Layer 7 of a small transformer language model trained on English Wikipedia (25 layers, counted from 0, width 128).
A neuron's activation on a vector x is SiLU(gate . x) times (in . x), where the dot is the dot product.
The model reads these tokens: "op" "e" "es" " were" " a" " dis" "aster" " from"

The vector x that enters this layer's MLP at each token. A number n stands for (n - 500) times 0.005.
0 "op": 507 478 343 132 544 466 314 293 374 525 579 557 312 255 552 434 470 481 328 401 449 394 481 370 699 408 552 537 426 466 775 209 511 457 514 409 285 474 321 398 570 384 532 445 431 531 669 471 766 254 520 546 226 478 625 401 488 452 700 472 414 597 547 488 643 384 262 589 512 485 442 459 658 559 438 539 592 742 430 485 731 453 661 561 524 564 401 504 587 577 566 576 478 387 486 533 481 619 456 702 686 515 586 708 485 409 493 513 554 611 765 523 472 613 573 675 520 417 541 576 349 611 497 282 382 463 524 265
1 "e": 585 677 313 310 233 465 585 221 464 147 634 508 389 181 389 476 555 485 519 557 484 406 275 617 488 526 370 618 476 555 836 590 528 401 341 435 435 546 323 343 454 500 654 602 377 388 751 537 593 307 403 409 567 462 371 514 579 395 639 559 516 407 609 501 490 490 345 555 480 476 459 553 568 535 601 574 545 613 679 422 527 574 482 626 464 432 450 606 413 651 784 684 470 421 563 478 439 485 415 603 625 369 545 682 619 511 440 489 599 624 672 551 284 359 514 572 392 456 522 458 493 545 548 413 353 605 441 363
2 "es": 719 593 310 373 359 676 534 256 389 274 560 501 300 373 543 396 549 543 576 410 517 441 290 526 673 529 388 545 658 485 741 516 439 601 607 395 397 554 340 405 383 437 620 550 308 386 680 620 569 392 453 309 364 555 453 389 359 423 541 460 431 382 701 597 504 408 384 456 623 529 420 379 609 424 551 300 310 714 592 422 675 434 731 715 423 583 325 509 391 494 820 588 550 456 540 332 345 518 324 613 515 353 521 518 567 571 480 298 623 580 660 457 342 405 489 583 489 441 538 442 460 573 301 462 436 571 350 445
3 " were": 554 599 621 684 509 552 661 254 572 623 408 518 289 426 614 330 547 711 534 503 489 401 299 721 648 409 680 672 594 605 556 446 494 271 496 681 369 405 496 494 576 687 429 690 505 574 572 559 519 638 473 441 449 591 549 526 630 442 631 525 477 304 788 627 385 421 462 586 550 561 498 524 620 654 426 450 350 552 556 423 404 263 673 771 444 718 423 505 547 474 618 592 487 469 445 425 391 425 395 303 338 467 499 588 345 470 397 452 582 308 506 600 218 400 568 642 518 574 474 324 485 361 186 627 450 640 568 353
4 " a": 476 443 423 473 419 429 731 425 463 586 442 483 265 398 407 757 472 683 622 536 419 322 506 583 524 493 452 440 557 632 743 632 542 401 381 642 374 531 541 364 632 391 314 693 331 529 552 474 595 412 246 415 430 627 456 710 506 361 533 561 511 515 713 453 479 385 358 533 517 377 425 631 642 499 613 637 501 808 556 563 554 580 691 754 340 625 258 454 468 520 495 413 374 494 482 520 483 690 554 565 543 324 530 737 334 487 583 362 554 443 501 600 311 316 263 628 659 534 629 540 600 362 430 499 495 613 439 384
5 " dis": 465 425 409 433 467 571 525 360 438 417 436 553 545 322 406 745 523 635 797 612 285 488 514 546 394 407 583 493 587 471 631 480 728 447 681 521 531 558 528 436 408 236 470 489 663 782 560 743 627 462 539 504 278 522 659 624 291 567 409 462 497 628 571 508 370 524 396 335 595 518 574 609 531 452 585 563 474 464 617 598 435 604 757 669 530 294 335 561 444 593 674 269 425 538 492 480 382 581 449 397 570 418 402 660 478 411 684 249 530 176 513 396 505 465 391 976 502 278 532 355 427 468 451 635 535 627 497 515
6 "aster": 645 314 345 331 394 415 472 308 358 595 543 690 247 572 313 538 438 369 635 647 620 357 325 645 692 597 557 658 474 365 644 743 521 492 222 655 565 638 535 363 223 401 462 446 542 434 580 660 461 309 389 351 319 497 697 643 558 408 490 512 604 710 657 558 501 420 301 474 467 655 545 524 539 558 461 594 392 656 509 479 533 408 512 558 443 521 541 493 542 416 546 554 471 492 537 397 462 594 410 633 401 318 288 464 639 282 462 286 588 640 551 620 174 451 510 607 524 301 558 311 542 477 508 563 452 595 453 620
7 " from": 583 398 455 440 477 460 517 110 359 612 594 474 432 535 542 370 630 867 370 439 446 328 482 208 465 330 633 511 549 469 710 448 552 446 600 566 597 515 406 379 487 581 545 601 562 442 681 496 458 405 409 504 212 688 551 626 657 360 572 420 716 661 526 553 507 613 437 462 522 683 484 603 583 609 544 507 248 746 586 478 716 557 707 662 549 615 406 674 623 707 502 516 464 547 406 472 308 592 562 472 478 392 519 663 389 291 521 433 555 373 507 576 432 426 444 707 604 850 606 326 409 476 302 498 622 555 412 460

Each question shows the input weights of one neuron of the MLP. A number n stands for (n - 500) times 0.00071.

n195 gate: 308 196 513 461 399 628 510 487 608 452 548 625 305 408 410 331 452 287 522 564 395 516 253 459 444 491 522 404 516 571 477 590 618 456 388 620 560 588 616 617 549 460 335 491 428 657 397 541 702 603 630 432 594 366 519 550 572 363 463 685 468 294 537 320 585 413 682 578 555 494 519 438 637 821 546 660 471 448 598 525 580 468 627 382 481 490 523 299 636 350 449 526 636 483 379 459 490 446 409 440 472 494 528 367 268 447 418 500 430 440 350 549 556 418 507 419 571 300 477 362 647 453 506 324 560 396 390 555
n195 in: 265 659 566 522 529 628 648 464 668 363 482 393 578 447 355 512 543 563 606 515 530 467 582 519 594 515 347 525 569 468 620 384 464 461 237 410 459 388 497 412 491 519 469 390 503 526 557 419 396 624 515 518 420 525 646 355 541 463 402 406 568 465 656 539 569 393 622 500 540 524 666 475 574 515 553 429 664 672 545 532 534 726 694 385 665 416 444 806 618 592 418 515 769 528 425 491 442 519 621 551 560 545 441 448 426 466 515 409 403 566 478 491 376 631 506 665 568 532 408 279 590 363 564 452 364 260 351 540
Which token does this neuron like most? 4 " a"

n238 gate: 598 543 632 866 516 696 357 603 527 477 662 477 687 655 452 595 382 282 526 473 520 562 396 595 531 628 372 396 480 578 301 460 403 333 562 602 448 684 520 663 652 421 530 347 741 710 434 585 596 483 371 442 595 602 471 517 397 419 657 500 514 531 524 227 544 446 540 556 611 480 433 490 334 446 429 387 490 309 523 461 587 510 448 364 667 449 521 591 599 368 643 510 652 352 487 402 493 659 534 328 729 560 513 534 670 647 562 507 672 359 375 598 391 398 451 479 574 431 594 572 568 575 503 489 615 395 486 293
n238 in: 375 494 587 335 506 418 519 481 523 331 441 516 478 503 349 635 395 507 400 468 503 408 402 507 390 318 462 527 689 594 461 646 402 421 627 530 378 526 300 519 454 410 536 525 176 365 540 519 278 595 545 516 457 454 475 617 727 721 551 597 487 530 480 680 450 536 581 582 370 370 589 444 354 628 602 634 424 517 448 557 526 474 463 875 552 527 470 500 477 665 416 578 507 644 623 662 441 380 490 600 793 406 500 461 348 437 567 392 503 411 335 405 523 673 517 624 313 490 346 564 523 316 520 634 519 530 372 559
Which token does this neuron like most? 0 "op"

n140 gate: 639 470 354 664 658 373 653 322 640 644 469 245 604 429 766 681 580 550 595 480 612 561 349 663 532 632 298 525 327 510 410 510 357 551 585 545 607 413 514 655 393 465 448 533 497 445 585 332 690 543 714 503 653 486 523 525 507 591 500 623 427 376 658 561 465 407 425 529 448 544 562 584 493 385 430 391 591 616 452 234 586 585 582 344 346 665 626 443 490 521 370 507 375 287 484 440 497 279 308 422 581 394 560 531 510 419 419 535 388 571 795 476 601 426 589 471 725 553 400 638 398 604 490 786 514 625 411 459
n140 in: 490 301 408 520 627 671 566 279 304 407 557 274 659 612 569 766 477 593 536 579 602 373 493 735 615 480 503 517 461 510 477 391 458 609 500 513 652 554 610 589 490 538 742 471 271 468 455 617 670 528 523 481 513 767 591 336 646 577 490 546 470 490 614 536 422 473 619 500 444 630 473 493 494 359 456 570 540 527 333 417 543 644 396 237 354 517 500 469 530 428 345 520 390 688 509 594 500 377 338 582 737 454 623 567 483 480 396 397 339 409 555 433 409 415 607 560 577 545 316 451 456 581 212 587 575 346 572 414
Which token does this neuron like most? 3 " were"

n52 gate: 588 379 452 640 626 556 468 494 648 529 370 542 680 467 460 467 348 417 471 324 567 468 333 456 490 589 610 543 326 609 445 616 728 462 450 523 624 356 474 574 756 560 474 422 346 517 573 491 435 791 347 456 545 434 494 520 447 301 620 366 422 613 735 538 332 726 362 554 448 399 627 464 412 464 520 381 392 572 592 587 458 452 601 407 503 497 523 443 541 433 436 420 423 371 358 434 510 531 585 443 522 423 334 659 641 510 607 537 612 595 400 627 474 490 370 452 335 340 636 506 690 440 410 392 541 630 253 297
n52 in: 340 607 509 271 384 645 644 632 412 330 453 528 488 443 430 431 569 574 460 525 457 385 512 526 579 463 506 494 732 488 516 515 398 654 440 425 349 563 584 396 391 475 415 750 594 740 336 455 619 378 466 554 509 525 660 554 595 563 436 540 331 481 413 497 452 556 602 418 503 612 413 563 587 522 509 670 597 500 463 150 326 592 555 428 352 509 449 571 604 500 540 506 564 586 512 419 410 493 594 632 640 389 434 415 598 354 315 487 469 536 510 328 588 509 478 510 749 542 525 785 462 434 506 585 531 512 532 587
Which token does this neuron like most? 4 " a"

n183 gate: 733 469 521 629 338 665 686 658 694 415 657 359 576 583 577 590 454 471 441 374 315 410 641 470 587 576 587 398 636 367 564 504 620 511 583 328 397 500 482 771 504 554 443 620 683 474 570 493 677 383 514 401 368 392 583 500 225 632 559 521 707 317 640 399 529 489 662 541 581 507 215 421 407 346 375 395 464 374 629 514 298 545 456 565 620 597 406 345 378 350 644 454 555 409 420 545 504 716 539 395 462 237 373 536 435 540 355 773 573 413 452 457 457 576 401 500 724 720 368 462 442 593 542 645 437 532 537 571
n183 in: 503 433 678 578 392 387 478 398 556 764 503 494 573 599 480 477 361 577 541 574 449 544 403 517 556 418 503 473 379 509 403 455 512 316 500 467 292 284 552 552 500 377 445 553 552 308 420 595 517 440 494 472 474 438 550 576 698 503 567 606 314 303 426 573 381 277 304 585 626 761 594 608 390 435 611 510 409 474 548 702 506 570 413 506 654 382 619 483 535 617 593 705 493 756 740 622 423 711 480 420 434 657 672 536 539 339 402 377 500 468 493 373 552 572 333 534 396 453 610 323 477 475 648 483 516 516 587 577
Which token does this neuron like most? 3 " were"

n54 gate: 494 615 431 638 624 444 478 786 442 490 484 592 668 259 608 484 599 487 478 538 287 596 449 259 487 531 590 503 375 577 765 348 475 453 581 400 319 542 627 479 468 392 490 583 523 577 556 546 503 329 321 506 730 519 543 507 610 356 796 484 564 605 298 434 497 446 456 577 456 509 663 683 420 462 526 590 429 597 491 426 383 525 493 393 497 590 390 596 450 546 500 412 264 510 375 552 627 403 461 400 553 377 442 638 542 655 543 552 425 643 392 506 336 600 549 433 535 510 436 472 642 401 585 727 447 420 414 611
n54 in: 483 556 559 426 478 539 358 480 724 557 570 350 529 469 407 510 497 514 454 523 612 591 517 584 537 627 467 349 719 728 523 636 519 701 497 359 452 446 450 446 158 257 409 561 547 528 486 403 475 393 668 519 473 730 468 462 439 507 479 411 571 527 517 353 459 300 560 787 470 406 326 587 248 524 662 388 456 632 441 510 384 392 552 461 636 466 578 493 641 466 487 530 338 565 469 451 586 605 601 441 754 632 658 601 635 565 376 490 698 559 497 493 568 375 407 440 727 424 607 539 331 503 546 685 667 366 393 553
On which token does it fire most, and how strongly? 3 " were", at about 0.13

n67 gate: 515 344 512 316 535 518 482 542 711 579 500 479 446 506 635 438 469 516 518 488 560 533 439 330 522 649 586 600 539 482 218 470 571 423 553 522 547 664 579 331 457 469 469 509 571 561 560 530 548 270 464 544 463 630 476 522 463 349 680 292 620 528 643 470 438 619 636 734 558 479 531 426 346 405 512 375 555 559 278 324 543 554 389 471 503 457 466 405 497 591 548 352 626 365 340 547 397 423 170 428 464 419 411 307 475 602 738 384 455 506 434 506 509 590 585 500 558 497 307 506 450 361 397 474 503 497 554 536
n67 in: 428 479 451 412 530 497 279 633 583 503 368 395 505 476 576 444 629 557 407 534 521 426 511 420 645 361 536 497 557 482 550 495 576 611 513 439 593 484 505 440 463 565 442 579 540 545 437 564 503 271 448 444 373 698 497 470 505 513 615 570 495 497 577 603 441 482 550 445 694 582 648 540 487 428 556 558 532 572 547 551 476 637 325 548 416 623 379 629 609 516 435 691 454 205 389 505 421 542 481 448 397 406 510 431 361 597 564 478 300 515 457 569 543 615 484 567 437 552 384 549 519 370 434 434 611 503 391 534
Which token does this neuron like most? 7 " from"

n71 gate: 409 270 586 550 586 539 383 574 376 578 312 422 570 471 545 446 416 413 620 556 371 503 743 457 656 537 677 587 436 476 560 661 651 474 474 475 506 664 497 548 729 682 676 660 525 441 545 470 698 652 423 575 425 589 667 394 487 484 561 540 334 600 552 436 297 453 550 526 494 479 519 503 609 425 509 651 462 329 457 302 631 393 458 467 395 389 456 623 727 484 633 512 568 545 406 436 444 464 320 562 518 444 524 610 595 618 527 721 599 430 394 412 355 443 751 490 588 471 381 527 478 494 587 565 457 647 484 466
n71 in: 524 758 411 550 347 506 711 439 470 416 409 410 457 506 557 456 588 545 558 509 506 491 427 758 387 477 548 449 509 494 421 430 573 454 410 471 554 388 529 522 207 500 279 506 654 565 307 454 336 340 621 269 573 479 565 362 434 580 427 590 556 329 500 577 589 430 372 601 474 591 556 521 469 538 370 358 556 559 509 500 395 586 667 599 468 456 571 634 351 410 535 529 503 527 607 616 488 574 577 486 446 451 619 435 535 408 540 347 468 520 645 377 624 429 434 715 520 500 491 654 521 557 506 371 615 403 527 430
On which three tokens does it fire most, strongest first? 3 " were", 5 " dis", 7 " from"

n213 gate: 340 344 475 428 533 621 371 500 377 432 544 388 573 424 471 598 516 529 589 500 380 503 407 474 694 527 494 522 326 458 603 534 720 408 532 390 548 440 431 646 272 714 315 609 519 470 664 597 616 426 472 434 303 532 231 484 401 387 497 315 252 545 422 604 487 298 367 507 578 430 588 547 612 582 321 477 582 548 429 425 659 620 539 575 546 646 595 432 577 674 522 485 587 497 623 400 410 513 487 420 384 395 431 594 500 506 506 494 491 506 452 409 617 658 632 536 341 503 497 597 506 313 686 516 390 494 571 410
n213 in: 586 551 494 315 445 536 666 536 630 530 411 622 512 687 560 355 635 576 452 603 530 560 451 442 516 401 578 478 446 429 610 545 382 593 394 537 630 460 579 453 561 509 549 521 515 574 604 319 516 601 578 494 604 599 610 478 475 537 803 428 595 506 294 548 475 610 570 423 311 369 393 515 426 482 383 500 759 484 572 594 558 575 693 579 500 587 379 497 449 352 351 536 484 534 357 627 451 349 410 645 777 560 420 478 528 562 470 648 783 315 409 436 472 497 588 584 598 481 580 393 537 467 479 484 413 721 484 518
On which two tokens does it fire most, strongest first? 0 "op", 7 " from"